Layer 5 of a small transformer language model trained on English Wikipedia (9 layers, counted from 0, width 96).
A neuron adds its activation times its output weights to the MLP's output. To switch it off is to set its activation to zero at one token and run the rest of the model.
A neuron's activation on a vector x is GELU(weights . x), where the dot is the dot product.

Input weights of the MLP neurons that the questions are about. A number n stands for (n - 500) times 0.002.
n44: 552 752 435 313 428 631 264 518 596 335 352 734 495 334 751 706 620 399 380 365 669 428 613 518 446 621 304 581 818 680 554 350 518 238 583 678 509 500 578 353 321 369 533 387 450 822 468 443 696 217 523 386 500 468 187 557 541 595 386 347 396 713 686 495 134 486 597 500 786 360 397 418 719 575 440 548 612 731 406 471 384 575 469 388 766 577 394 375 317 519 465 115 439 669 353 778
n73: 633 504 513 681 738 555 563 572 578 425 606 361 367 230 661 351 574 522 269 235 500 614 521 352 733 471 652 561 479 431 321 364 480 530 579 516 513 708 409 526 398 715 580 201 361 571 926 500 556 500 687 508 425 692 439 536 643 442 612 296 610 542 474 534 317 762 500 315 479 748 470 402 314 228 463 491 585 484 299 487 537 440 597 209 557 369 321 483 637 504 336 287 432 483 529 663
n126: 743 415 561 238 344 673 409 781 654 854 188 696 314 737 609 311 688 547 563 743 186 554 480 426 652 384 485 705 105 314 417 446 682 381 481 500 460 212 678 267 500 216 531 351 500 637 294 469 495 269 332 567 607 681 285 567 500 712 541 544 358 420 625 601 566 586 524 593 579 226 790 618 466 389 350 692 767 411 295 422 648 745 549 647 358 741 419 138 620 490 317 578 485 413 450 641
n149: 715 517 539 423 486 482 626 550 629 427 525 445 808 384 491 504 844 713 428 570 575 432 504 607 441 356 723 563 564 462 551 487 675 536 504 504 201 647 397 639 624 513 646 398 487 582 496 362 716 522 407 392 629 449 187 521 151 449 693 602 594 326 464 688 297 372 272 480 337 492 447 607 576 529 349 401 399 364 375 202 243 620 352 434 623 589 753 282 673 544 396 654 112 619 725 701
n161: 477 531 764 408 440 437 433 449 408 553 517 647 368 304 544 535 296 468 519 876 248 687 766 461 435 504 759 517 404 699 504 325 640 349 504 376 655 333 478 692 741 145 486 477 565 228 647 591 675 396 279 653 137 509 676 272 335 452 541 461 591 429 348 478 505 460 542 381 448 409 423 701 843 428 213 491 814 491 614 454 320 681 522 316 607 591 576 602 549 464 479 560 419 663 465 509
n272: 629 469 842 340 424 98 668 435 758 755 586 383 752 355 572 412 593 451 582 784 631 311 383 887 270 547 495 642 346 363 652 603 644 603 613 706 625 387 505 608 249 548 733 751 832 372 971 660 219 420 357 729 306 229 336 505 531 613 247 531 301 500 338 295 452 357 375 370 593 429 373 444 550 385 536 441 475 459 687 364 420 314 535 421 407 234 211 626 785 389 555 255 389 367 651 757
n332: 667 730 617 335 558 434 356 835 532 749 162 491 424 510 353 247 563 534 403 215 714 391 396 372 500 589 422 279 755 428 419 422 505 481 439 678 389 802 807 500 524 406 670 377 600 487 514 410 481 220 561 186 638 441 573 372 414 468 644 727 486 733 538 570 481 340 456 363 541 518 359 760 576 842 703 323 415 477 381 524 794 169 572 758 437 677 588 435 560 345 478 544 382 462 472 430
n376: 430 339 709 433 533 381 803 504 380 285 526 337 454 569 174 348 491 284 603 323 565 593 592 384 474 591 309 658 234 465 355 353 367 677 912 660 716 555 616 468 334 258 235 436 311 458 717 680 565 325 637 586 481 350 491 461 531 496 602 359 359 446 575 545 748 591 289 463 407 614 514 721 509 543 536 830 496 540 408 388 786 257 207 464 642 655 521 590 679 505 504 373 468 706 428 409
n390: 667 389 388 427 731 556 626 164 454 421 758 582 299 538 463 454 510 292 679 477 822 686 566 573 686 533 647 518 541 391 383 422 377 644 373 576 709 338 523 380 771 364 552 343 355 386 305 871 307 514 429 527 658 586 374 350 250 601 696 545 536 486 764 219 491 524 509 337 610 341 354 596 406 277 629 409 685 564 500 321 647 519 473 523 593 532 558 533 523 109 696 369 472 188 519 85
n413: 556 333 381 321 222 528 235 425 545 446 447 647 706 107 599 220 282 595 514 408 399 580 528 424 585 505 850 398 621 500 615 469 679 241 461 732 405 676 316 373 197 472 324 560 803 590 413 477 538 435 426 413 495 647 552 552 602 648 486 460 531 441 495 619 384 518 695 340 330 664 611 513 284 722 405 354 721 549 677 410 550 389 496 551 490 562 791 632 297 518 802 818 449 250 491 646
n415: 651 405 334 315 741 482 440 399 342 555 807 567 411 505 672 391 452 552 376 822 654 379 616 473 384 743 342 309 608 531 718 396 581 429 522 474 523 478 649 754 379 671 787 883 603 491 358 392 443 547 607 661 345 500 290 474 625 140 561 206 424 491 769 399 421 713 504 466 617 429 384 715 429 736 337 458 673 572 112 396 300 379 367 394 433 567 291 491 559 324 509 752 463 602 491 505
n484: 355 280 147 389 679 394 367 333 775 348 598 484 653 546 380 576 366 416 546 589 500 472 692 472 732 666 504 344 579 661 508 671 591 679 424 345 532 595 488 347 669 508 647 500 429 360 431 352 613 689 553 396 410 386 702 466 394 571 517 433 547 544 500 281 627 594 469 407 524 445 606 461 698 508 464 633 605 547 632 245 337 434 590 447 470 705 488 694 536 770 280 441 276 672 183 589
n498: 323 351 500 470 664 686 560 83 487 666 537 726 275 601 530 581 330 616 621 487 479 663 530 597 550 466 580 621 298 533 417 458 311 593 468 698 581 431 597 451 588 131 326 426 546 488 539 653 629 553 509 549 650 475 469 300 508 521 562 525 521 474 832 371 408 496 500 646 719 533 435 336 624 307 364 221 529 601 377 464 786 229 492 504 549 441 137 328 683 574 665 777 352 596 602 384
n515: 449 594 520 358 603 515 430 490 574 708 364 743 444 439 259 441 671 324 625 776 481 724 308 731 442 760 235 495 446 418 631 677 461 402 411 567 122 533 810 597 281 465 571 515 860 594 684 811 789 475 546 623 854 534 297 457 417 436 213 490 339 445 778 470 510 681 158 243 804 490 147 510 553 610 737 593 683 329 510 448 500 414 510 264 422 451 372 550 381 439 409 272 192 581 535 490
n522: 570 432 779 731 345 358 568 504 517 585 529 579 623 557 517 407 207 314 784 702 287 550 405 487 404 599 706 425 789 450 467 273 420 676 516 545 747 416 748 553 456 543 279 286 629 396 581 544 526 439 435 406 169 579 389 362 571 542 425 442 429 628 244 689 504 483 646 378 433 471 457 605 533 892 369 672 657 600 334 487 500 769 372 310 361 513 463 680 458 556 529 376 496 617 237 406
n548: 491 280 715 408 771 635 576 509 491 579 617 470 422 486 570 456 468 782 509 509 338 496 527 377 530 661 710 349 365 647 522 566 544 436 345 372 190 596 386 514 391 464 671 377 483 69 584 200 597 563 432 352 674 361 449 580 522 487 436 483 352 834 647 281 491 469 492 443 369 535 370 435 749 321 416 697 577 448 468 399 515 690 354 231 635 617 500 611 734 635 837 509 662 830 283 362

Output weights of the MLP neurons that the questions are about. A number n stands for (n - 500) times 0.00068.
n44: 625 264 298 520 478 396 790 488 225 621 812 346 376 693 794 445 333 418 429 452 380 513 377 578 787 547 588 248 224 444 616 648 603 560 265 536 537 431 523 425 668 468 593 500 451 478 455 517 380 749 319 547 571 554 463 500 496 391 390 651 613 353 417 507 833 431 621 555 544 432 629 557 457 575 630 327 720 485 531 434 530 426 455 472 574 603 483 553 465 481 488 387 442 363 617 405
n73: 530 319 395 496 362 396 450 643 537 632 293 523 647 270 452 566 508 453 721 636 621 571 326 547 471 610 489 504 500 560 539 504 548 368 816 329 552 292 547 474 431 581 362 523 565 626 480 382 656 662 639 507 522 666 672 458 270 530 524 242 436 602 477 801 328 477 692 474 609 382 668 531 465 289 534 520 591 266 701 401 436 524 352 426 378 281 595 485 404 645 441 343 674 652 269 375
n126: 328 515 429 699 700 525 572 319 373 663 612 632 466 447 438 746 236 629 269 496 719 741 521 444 813 387 703 616 630 650 448 404 590 250 486 399 389 584 466 583 379 597 804 583 433 488 505 538 518 391 577 408 384 526 694 390 389 617 413 315 575 671 596 397 278 542 276 597 389 504 245 356 774 729 488 139 605 521 393 358 496 552 412 449 623 421 564 466 312 234 547 403 584 664 419 320
n149: 388 523 253 660 507 422 449 578 195 680 465 467 463 401 508 653 462 641 587 298 303 820 658 304 590 429 540 370 471 485 652 572 472 274 476 439 511 536 507 378 451 513 608 532 334 358 523 582 691 587 522 451 389 445 753 777 511 371 358 582 356 414 688 514 584 683 735 626 761 529 485 533 448 417 578 342 446 624 448 626 479 590 525 406 479 485 524 605 510 496 415 437 528 253 367 449
n161: 648 681 535 612 593 656 484 659 409 299 525 476 330 420 419 522 569 381 528 365 333 534 366 397 353 520 437 429 570 427 349 647 504 461 517 423 458 592 552 415 556 500 649 661 521 621 554 468 406 556 729 392 622 520 519 776 530 647 560 600 596 207 434 735 470 771 685 567 500 430 316 422 492 465 504 528 197 280 429 564 546 512 574 684 205 476 356 357 424 594 564 716 685 150 698 457
n272: 505 397 196 741 808 466 480 605 423 233 422 916 351 490 485 570 577 220 419 300 315 446 421 255 294 799 850 505 676 675 485 338 662 534 532 270 452 420 580 427 778 228 307 611 228 596 222 553 608 420 495 617 481 381 428 452 323 476 626 484 563 383 329 462 487 446 543 566 376 515 530 658 595 364 356 698 329 668 391 727 582 349 213 491 662 772 569 515 564 657 761 735 467 823 269 720
n332: 524 522 504 455 651 744 595 377 616 504 610 488 424 573 488 534 355 160 533 624 371 391 424 561 517 692 699 290 331 430 520 575 373 743 574 504 662 223 391 433 653 602 576 637 352 465 479 464 359 656 644 848 632 637 364 435 697 347 419 275 649 394 638 334 694 528 297 569 316 342 451 397 464 465 457 398 792 376 741 363 574 484 366 463 477 512 491 516 419 389 609 371 451 417 569 453
n376: 527 538 646 621 464 671 206 321 292 590 366 642 434 556 671 595 750 768 480 396 411 713 604 678 500 225 523 484 613 528 535 486 622 380 391 516 255 555 539 523 486 335 698 463 751 511 423 400 608 474 535 540 440 500 597 483 644 398 500 684 496 481 341 481 167 397 603 445 480 409 461 355 450 590 649 315 231 492 716 617 440 477 636 468 397 345 479 519 323 447 372 704 309 390 613 549
n390: 500 632 478 433 633 325 535 645 615 639 197 235 522 432 582 233 664 585 333 710 402 514 412 549 345 690 338 491 339 262 830 426 398 405 572 272 419 524 687 379 555 423 653 410 393 360 425 476 661 433 606 542 388 451 526 524 717 686 433 973 587 626 179 530 427 386 492 651 274 474 715 408 611 517 235 667 260 650 770 580 320 464 274 318 466 568 595 526 573 413 424 521 467 583 496 674
n413: 512 268 631 244 548 599 633 487 542 570 396 721 132 846 484 556 618 632 561 312 600 457 405 150 344 512 461 492 224 467 436 700 409 573 573 280 496 457 361 577 549 565 732 442 554 378 454 422 426 455 540 396 630 445 534 279 607 314 532 466 593 585 574 317 314 685 564 654 455 340 480 633 643 608 691 686 457 433 405 624 611 625 686 460 451 553 576 477 547 508 300 642 544 508 455 453
n415: 597 519 644 417 473 417 439 687 686 456 552 447 525 263 318 612 589 144 462 598 372 415 594 318 566 680 573 297 536 513 558 592 402 616 393 475 591 323 355 612 485 286 375 424 483 516 790 378 440 449 570 624 556 665 528 540 536 219 808 596 617 584 556 619 672 328 524 683 178 613 400 410 368 372 413 550 367 594 903 637 420 325 367 481 516 407 721 448 572 618 259 469 554 480 652 496
n484: 727 668 854 346 343 529 485 520 676 442 629 589 500 486 538 367 519 399 572 415 579 484 571 500 635 276 526 500 610 308 260 451 568 431 694 584 543 540 545 653 365 446 430 598 367 532 500 547 477 277 481 546 540 645 518 600 375 456 621 618 409 376 704 493 382 615 333 662 430 416 278 555 358 311 514 496 364 278 567 525 597 428 602 575 447 531 504 423 541 279 785 338 688 504 641 317
n498: 460 536 449 635 492 430 480 802 644 894 534 319 496 500 467 565 799 325 554 554 423 399 359 569 444 488 704 484 460 571 626 425 616 370 425 313 380 446 346 449 486 515 601 433 402 736 534 359 341 312 573 261 379 504 555 422 326 366 287 509 425 405 524 380 966 532 612 385 323 401 761 504 395 551 714 586 393 592 621 615 535 770 532 430 554 454 599 536 196 544 447 500 700 500 489 393
n515: 769 488 504 759 542 522 571 628 392 430 538 406 338 410 865 407 273 536 555 491 355 500 683 207 357 335 602 356 408 787 283 249 543 618 690 532 651 516 297 614 599 823 660 796 335 474 358 375 370 500 531 403 404 635 491 500 405 680 523 614 632 465 241 172 614 723 573 602 318 332 518 776 523 347 535 294 249 567 473 526 600 409 443 664 423 491 591 482 628 491 609 508 626 261 436 359
n522: 178 494 378 493 467 695 531 467 607 510 570 385 374 547 399 536 468 658 436 406 388 352 403 514 619 500 486 794 541 342 346 588 480 500 375 457 567 550 542 415 367 516 745 625 625 744 636 275 583 401 622 431 567 458 655 298 436 507 415 530 374 313 599 570 381 438 503 566 504 575 556 607 455 391 503 500 291 510 559 563 625 684 469 595 613 482 608 349 702 596 577 523 696 294 454 503
n548: 580 549 409 441 540 534 477 414 425 374 619 531 422 418 600 639 540 390 528 476 512 614 659 574 496 448 419 457 592 528 477 645 277 561 521 568 590 420 586 538 607 262 190 424 615 773 500 594 262 374 582 603 425 582 350 513 478 435 378 644 736 226 226 665 317 543 459 780 528 531 445 531 344 504 759 183 688 535 484 470 391 291 561 404 578 580 600 351 643 496 598 426 606 278 703 607

Each question names a token from some text and the token that comes next. It shows the vector x that enters the MLP there. A number n stands for (n - 500) times 0.01.

Then comes g, the gradient of the next token's log-probability with respect to the MLP's output, scaled to length 1. A neuron's effect is roughly proportional to its activation times (output weights . g). A number n stands for (n - 500) times 0.00097.

"ic", then "i"
x: 597 496 573 521 436 776 546 439 268 440 460 476 375 483 418 667 440 647 570 310 367 671 431 558 544 391 487 478 566 207 546 347 512 401 604 296 310 380 485 534 631 482 654 500 513 491 665 515 689 692 438 535 474 215 375 527 446 512 685 409 324 412 754 465 649 34 603 684 568 722 395 485 428 585 630 495 450 697 582 511 572 736 587 650 344 383 560 563 328 460 532 557 265 495 419 743
g: 641 535 589 443 460 570 440 732 611 493 592 652 491 532 508 496 525 493 237 495 677 475 500 576 395 356 638 540 399 457 330 341 597 516 500 443 554 411 477 548 431 486 575 335 379 498 483 318 399 513 523 597 616 219 513 437 487 457 658 460 443 512 465 557 368 362 543 464 491 325 588 701 537 648 701 417 475 424 507 818 390 383 521 529 613 569 574 608 479 474 356 391 482 422 668 548
Switching off which neuron hurts the next token most? n498

"1", then "."
x: 736 575 377 451 545 569 420 546 460 373 366 456 444 611 529 572 701 617 527 367 333 724 383 612 585 452 401 332 639 536 486 541 613 422 783 389 436 527 353 344 571 433 736 563 531 461 737 575 501 647 618 316 200 338 462 250 453 584 679 321 467 588 569 517 660 130 565 573 376 610 423 353 492 528 616 447 581 457 533 604 443 569 502 631 400 86 768 418 451 548 471 625 459 463 438 655
g: 372 485 524 525 341 544 590 502 411 490 483 436 428 688 675 327 477 354 574 544 423 642 572 334 491 321 531 488 419 314 470 524 336 506 497 589 408 225 697 584 487 514 512 401 380 281 515 469 700 587 510 622 360 598 613 640 387 535 470 590 614 606 517 505 735 410 262 467 430 495 458 444 598 446 521 423 510 730 607 590 381 441 587 578 567 499 654 487 592 533 550 386 429 512 534 591
Switching off which neuron hurts the next token most? n149

"ess", then "es"
x: 553 598 432 657 476 441 455 362 291 425 518 556 494 677 626 491 639 620 670 405 376 756 379 495 509 558 315 471 496 402 644 546 541 293 580 424 357 438 476 434 531 464 670 463 459 417 599 600 603 684 452 590 499 172 430 604 325 467 273 358 436 588 447 572 790 31 586 589 467 741 463 419 506 557 505 422 361 663 820 485 615 684 618 539 360 305 567 575 326 770 382 614 457 482 349 468
g: 493 443 781 567 374 422 620 537 627 559 481 556 494 458 595 444 378 468 742 390 457 557 685 536 488 326 541 590 441 495 494 534 746 554 498 628 489 439 568 361 568 530 701 571 393 543 295 552 235 508 345 525 550 404 311 454 434 453 239 470 388 566 551 556 505 265 434 583 618 457 502 517 661 439 622 638 536 462 447 498 507 433 352 523 375 541 647 462 427 587 649 436 394 507 503 474
Which two neurons, each switched off alone, lower its probability most, in order? n515, n484

"hn", then "ad"
x: 730 573 382 661 324 515 287 552 271 294 541 557 472 574 540 630 707 525 477 378 358 691 276 474 485 547 369 497 499 436 337 475 518 307 637 371 425 493 462 514 502 678 735 624 427 433 716 530 323 549 739 385 383 238 232 446 516 432 652 290 695 540 495 512 745 226 616 440 505 654 569 464 570 369 633 618 417 578 544 579 582 695 494 598 465 310 680 417 334 718 629 590 522 473 220 625
g: 525 367 605 487 551 385 436 700 466 375 450 510 527 448 429 527 336 499 317 510 528 615 449 618 483 621 402 636 534 515 515 543 570 348 336 513 390 409 380 557 453 690 465 450 343 640 587 595 181 587 521 631 458 554 266 545 398 405 385 570 293 337 618 596 565 601 394 566 742 472 606 604 461 634 607 435 601 554 638 453 504 391 513 346 584 577 547 558 599 507 362 535 379 535 584 568
Switching off which neuron hurts the next token most? n44

"emb", then "r"
x: 515 454 296 660 505 507 522 438 244 407 547 574 355 485 587 606 557 597 541 376 373 855 286 692 450 418 390 495 592 429 606 337 436 448 623 468 346 516 550 356 579 443 687 513 254 435 678 705 281 515 752 391 321 537 621 442 400 424 537 309 219 591 611 326 700 102 640 507 445 788 530 541 568 516 704 426 458 755 536 585 564 638 598 641 462 350 630 491 507 631 398 625 486 364 381 504
g: 626 621 442 347 644 440 488 581 570 572 581 298 435 361 611 424 417 456 354 536 385 522 564 777 509 501 413 432 633 495 555 521 419 475 563 448 509 372 557 538 454 474 710 608 605 355 601 503 618 223 279 523 557 393 663 496 423 482 481 630 436 499 435 394 526 486 714 485 347 591 566 472 462 452 365 246 551 427 587 448 313 566 432 576 688 420 585 524 637 546 564 645 370 489 538 552
Switching off which neuron hurts the next token most? n390

"-", then "96"
x: 414 588 362 667 506 594 429 502 389 417 498 534 426 518 470 550 665 591 687 658 230 617 359 588 460 467 428 474 607 357 599 491 611 177 597 355 478 434 401 303 531 524 638 549 507 438 790 602 364 689 706 525 320 496 320 385 545 422 573 187 582 395 455 489 733 108 635 465 484 772 412 582 482 581 646 456 569 383 523 685 409 738 473 577 428 296 575 759 522 549 419 619 344 423 499 495
g: 496 519 517 374 492 635 703 397 532 597 492 400 362 560 446 409 550 391 465 494 505 393 455 568 679 470 445 655 522 566 437 653 468 480 618 656 392 513 372 501 425 476 493 550 529 517 369 404 566 444 619 472 284 429 446 495 492 618 525 518 582 450 570 568 548 497 530 690 599 573 429 483 606 394 285 504 661 500 465 371 493 693 594 664 541 333 723 343 269 621 261 571 676 424 305 334
Which two neurons, each switched off alone, lower its probability most, in order? n522, n161

"ry", then " b"
x: 707 507 281 747 434 584 460 455 174 428 571 480 532 494 486 700 565 507 652 348 391 809 319 510 520 617 493 541 486 273 449 516 509 201 587 390 453 458 494 424 598 565 658 592 566 570 733 516 571 590 505 593 501 221 349 492 574 556 737 337 427 441 528 172 725 162 734 620 382 563 429 393 279 455 505 428 440 537 496 648 510 666 483 665 469 352 620 571 312 659 475 592 512 411 388 583
g: 597 364 597 486 609 493 515 491 473 710 436 449 456 499 449 533 531 602 476 360 480 234 491 559 683 349 574 657 584 383 609 401 343 450 459 327 411 675 152 616 529 423 648 484 637 436 525 651 422 387 438 537 532 425 635 405 554 407 448 649 673 468 478 476 594 522 616 600 439 572 605 519 338 622 611 545 471 572 564 485 498 536 459 461 434 572 517 509 484 274 496 584 367 359 641 303
Switching off which neuron hurts the next token most? n413

" and", then " r"
x: 671 435 375 578 527 727 342 541 218 410 521 586 362 608 530 560 723 594 654 471 233 506 301 479 768 601 354 501 592 423 573 460 445 334 544 303 399 427 426 417 552 518 645 660 483 360 792 567 516 687 504 485 403 319 339 426 486 547 603 454 450 469 567 369 760 91 701 502 517 530 411 599 461 716 634 439 631 461 646 581 577 591 618 645 379 324 324 474 379 479 523 657 507 431 423 334
g: 517 492 541 411 392 402 672 510 548 662 465 371 639 756 491 578 550 687 619 510 377 476 488 617 533 554 336 384 385 564 705 533 330 445 477 441 463 459 377 726 401 561 430 391 314 298 550 392 468 471 386 671 445 538 448 297 470 410 530 502 514 567 428 374 405 640 461 430 390 685 610 456 697 488 428 634 426 667 511 577 470 489 362 567 540 574 462 529 597 400 632 681 434 488 562 370
Switching off which neuron hurts the next token most? n390

" |", then " S"
x: 630 553 495 511 534 650 267 423 383 316 398 519 544 510 612 509 692 536 568 407 231 627 334 537 760 495 339 668 568 428 524 429 666 324 665 396 509 735 441 368 489 670 669 609 400 414 732 576 670 653 609 461 379 296 328 413 380 469 598 197 425 484 540 583 573 123 754 391 476 534 412 562 417 450 666 400 328 514 682 522 551 669 548 555 468 255 505 457 557 555 386 536 475 482 451 669
g: 451 363 321 402 576 563 533 562 543 592 645 736 396 243 504 542 466 527 561 573 512 132 374 622 659 372 397 384 385 635 475 472 510 268 566 376 489 370 469 534 562 640 558 581 352 649 543 400 461 412 392 558 638 549 408 513 554 512 548 551 539 323 319 422 660 488 527 494 409 529 529 537 615 600 524 588 596 559 513 685 487 574 492 499 459 614 397 503 439 425 597 550 553 308 639 528
Switching off which neuron hurts the next token most? n44

"ed", then " on"
x: 707 527 558 440 495 517 544 422 303 476 327 615 412 506 536 586 672 495 670 485 307 767 332 579 366 403 417 496 550 155 439 547 580 285 634 353 304 556 530 391 529 561 733 636 378 393 691 500 656 518 488 533 436 271 419 487 554 548 609 310 553 461 491 391 721 115 639 573 540 433 346 500 522 680 615 448 532 569 836 659 504 779 592 542 396 294 373 541 270 541 502 610 459 420 559 599
g: 629 795 493 295 626 434 366 381 459 509 552 500 363 323 484 454 579 330 598 687 585 394 687 407 444 654 632 430 479 527 492 432 461 343 636 438 444 388 725 458 527 455 323 459 267 463 534 408 529 552 451 489 474 588 429 610 328 494 658 434 567 615 564 552 469 465 532 463 653 478 435 415 612 531 368 488 500 591 514 580 330 682 470 462 526 348 649 297 482 537 575 603 604 551 522 590
Which neuron, switched off, raises the next token's probability most? n515

" by", then " an"
x: 694 409 413 631 479 600 413 364 200 516 508 464 385 510 619 579 536 520 670 424 99 651 352 569 633 487 426 507 492 500 484 559 602 340 729 447 498 480 240 386 498 383 621 598 416 359 750 561 539 656 513 496 455 226 298 362 562 630 604 494 380 395 650 464 844 220 704 584 478 491 478 579 443 644 574 350 631 480 654 567 628 622 591 644 427 322 330 531 324 656 499 624 442 486 417 501
g: 377 510 380 244 549 451 545 304 529 520 657 562 321 662 511 493 441 333 307 634 426 515 464 391 435 354 561 375 565 475 397 403 517 415 458 630 387 620 512 393 459 531 396 602 704 387 502 505 602 716 525 640 646 427 514 623 564 506 640 538 781 548 484 478 607 677 459 443 396 550 655 522 408 364 574 430 635 485 478 496 412 603 616 425 365 427 549 449 507 452 579 491 460 512 702 328
Which neuron, switched off, raises the next token's probability most? n498

",", then " Y"
x: 692 453 454 546 497 688 359 386 379 452 398 568 413 511 637 533 745 519 687 509 59 657 296 545 762 540 284 445 647 443 450 401 614 268 599 383 473 500 446 426 458 481 659 543 468 365 776 465 543 553 540 433 481 391 310 563 479 576 629 349 436 468 531 391 746 165 735 470 505 564 451 575 388 632 551 500 502 519 509 625 583 738 522 712 433 293 482 470 427 607 413 586 484 383 410 463
g: 462 366 511 580 580 643 522 616 448 401 558 508 465 302 513 273 392 471 531 295 523 560 494 477 549 482 429 585 475 602 526 512 609 400 585 324 652 691 392 317 415 684 706 481 406 615 434 608 506 397 643 501 701 421 334 367 566 488 318 467 545 395 550 780 432 478 585 546 595 436 333 334 599 636 520 609 420 388 533 530 376 422 635 465 489 697 551 604 502 559 531 480 422 422 475 449
Switching off which neuron hurts the next token most? n126

"c", then "orn"
x: 642 505 515 472 527 699 366 442 319 324 509 593 566 494 402 574 472 688 368 441 389 641 264 429 314 580 268 598 490 417 531 279 567 378 753 388 454 523 304 567 482 636 692 698 523 498 699 521 484 747 708 602 241 281 485 459 488 323 499 243 495 567 634 480 513 240 473 759 628 584 397 385 320 531 630 341 493 632 567 534 573 718 547 772 396 473 681 602 342 561 447 428 441 425 403 819
g: 540 555 643 407 429 597 502 444 415 342 495 355 590 598 534 566 620 534 277 625 652 425 352 538 489 611 558 389 408 597 426 495 427 577 583 343 500 477 439 370 702 611 438 525 355 346 645 634 563 438 569 464 322 550 571 598 333 376 643 688 407 321 587 544 725 585 504 566 434 574 604 493 432 368 325 587 553 425 651 422 343 450 629 386 677 392 493 381 394 560 410 557 609 505 510 506
Which two neurons, each switched off alone, lower its probability most, in order? n415, n44

"ock", then "s"
x: 612 431 309 705 529 586 525 429 275 438 545 500 563 599 589 500 608 515 677 502 349 756 225 519 513 544 377 392 630 274 642 404 421 367 696 456 394 509 477 396 692 585 725 306 444 565 717 552 506 679 518 600 342 295 267 577 478 516 496 294 444 455 512 443 717 47 494 499 397 551 527 418 472 582 495 411 515 548 820 490 498 587 510 559 575 349 468 601 398 534 394 583 537 322 495 900
g: 507 559 488 532 603 665 495 472 846 561 684 506 479 490 401 541 587 512 562 703 365 555 501 543 389 445 418 604 565 695 380 529 430 497 566 401 410 509 588 424 503 541 410 413 432 967 494 469 261 426 475 505 396 510 476 454 510 394 501 513 435 340 569 548 360 402 680 302 340 551 634 486 454 452 482 465 419 439 490 532 653 519 543 407 364 410 497 413 346 565 557 513 493 577 570 538
Switching off which neuron hurts the next token most? n272

" res", then "ul"
x: 457 527 449 606 513 643 327 401 238 423 469 623 258 592 513 550 605 602 698 370 252 727 274 435 497 684 325 565 621 345 578 487 504 339 685 443 576 486 548 318 549 534 471 314 159 506 784 677 573 572 456 428 448 392 472 593 333 554 599 475 295 481 735 567 607 93 570 668 482 419 524 666 503 621 501 518 565 548 682 560 565 556 394 661 393 279 539 679 487 716 414 545 419 521 389 417
g: 444 597 482 593 493 687 592 502 563 548 345 552 354 444 520 508 625 462 534 393 434 382 541 580 484 573 597 529 578 526 383 480 516 502 485 575 376 398 481 458 550 529 457 688 472 676 487 382 622 676 363 452 385 607 499 374 711 510 568 413 322 381 615 289 535 598 545 536 608 504 643 210 291 473 551 275 498 553 484 390 470 682 739 515 387 390 450 599 351 594 457 672 402 429 580 442
Which two neurons, each switched off alone, lower its probability most, in order? n376, n498

" ch", then "ar"
x: 635 496 626 385 428 569 399 528 243 406 463 483 409 549 603 473 453 556 560 458 343 743 360 644 561 668 412 546 565 668 610 448 583 219 527 454 371 506 540 339 680 456 570 637 166 254 725 552 547 561 657 594 285 286 415 261 464 475 491 383 582 477 604 412 689 99 686 551 533 667 561 607 522 423 584 336 486 562 662 557 514 616 417 653 498 395 530 394 342 776 459 749 484 509 457 454
g: 436 407 497 453 456 522 403 425 490 391 478 552 533 690 570 594 544 538 605 590 800 566 442 314 516 548 710 405 349 486 448 493 405 569 399 407 462 490 329 384 524 608 389 624 590 404 668 603 408 588 597 508 530 514 441 636 441 334 476 659 371 339 495 526 495 327 666 487 533 439 474 340 307 463 594 444 675 483 422 709 437 348 401 551 458 497 584 441 551 627 586 524 455 809 500 403
Switching off which neuron hurts the next token most? n548

"11", then "7"
x: 675 444 274 442 499 598 391 482 361 274 398 434 470 503 440 532 581 606 521 353 300 742 507 679 744 365 406 345 709 530 609 463 541 509 635 318 485 502 407 346 538 477 837 494 448 409 790 635 540 555 663 364 353 410 459 376 474 531 609 276 476 477 674 568 746 203 514 524 420 592 346 368 374 446 752 545 442 497 586 685 347 542 656 575 311 333 713 635 408 664 454 617 396 448 363 694
g: 614 528 623 529 706 559 422 589 635 606 551 491 663 328 436 427 449 505 473 498 470 399 590 705 427 623 557 550 476 648 582 514 354 369 426 561 600 329 514 344 406 398 540 387 661 515 613 372 183 365 516 551 435 572 516 511 616 512 482 324 445 399 690 529 489 366 594 455 627 471 442 678 337 279 567 475 432 224 570 552 446 594 470 448 413 434 587 607 461 508 459 513 598 539 528 631
Which neuron, switched off, raises the next token's probability most? n413

"ition", then " G"
x: 541 525 474 622 538 593 360 358 233 432 511 514 394 481 468 685 467 486 734 437 481 826 505 423 633 475 327 374 574 337 464 451 530 335 417 310 493 511 635 539 607 476 566 513 381 496 660 539 704 686 552 591 377 147 457 467 493 650 702 313 404 406 550 571 754 160 714 577 617 653 353 471 523 481 560 307 695 656 616 562 573 715 469 676 529 263 590 355 319 568 585 588 354 413 316 320
g: 407 321 543 665 473 586 530 733 430 463 513 479 464 337 507 591 405 377 386 447 348 565 466 533 623 348 432 684 467 584 356 521 593 490 524 423 653 496 261 552 616 711 661 564 551 545 510 586 396 440 701 514 515 290 442 291 587 541 349 444 344 358 393 689 584 616 624 497 443 428 436 528 513 497 440 549 518 358 483 419 574 710 695 421 463 583 396 536 681 525 458 475 512 423 498 501
Switching off which neuron hurts the next token most? n161

"-", then "gr"
x: 590 539 431 578 544 637 409 487 379 268 517 534 365 561 442 467 606 654 738 583 239 635 336 557 497 380 468 325 529 371 485 523 624 212 564 339 401 504 450 383 497 566 679 579 473 405 844 533 420 628 619 495 391 402 327 369 542 510 641 193 510 327 656 479 768 143 651 469 422 703 445 575 456 681 531 549 591 423 569 699 657 704 363 650 485 298 549 717 430 584 476 532 407 513 456 471
g: 433 393 419 415 476 511 527 352 601 535 571 691 342 540 650 558 407 424 471 403 675 540 425 577 531 592 515 569 413 598 512 347 408 576 539 573 406 657 217 387 458 475 443 709 491 633 562 509 662 592 198 429 588 363 372 477 582 358 565 254 510 507 543 490 559 490 606 547 363 444 650 343 664 686 501 505 591 447 489 590 512 625 275 424 564 395 415 562 551 503 510 589 616 427 508 508
Switching off which neuron hurts the next token most? n413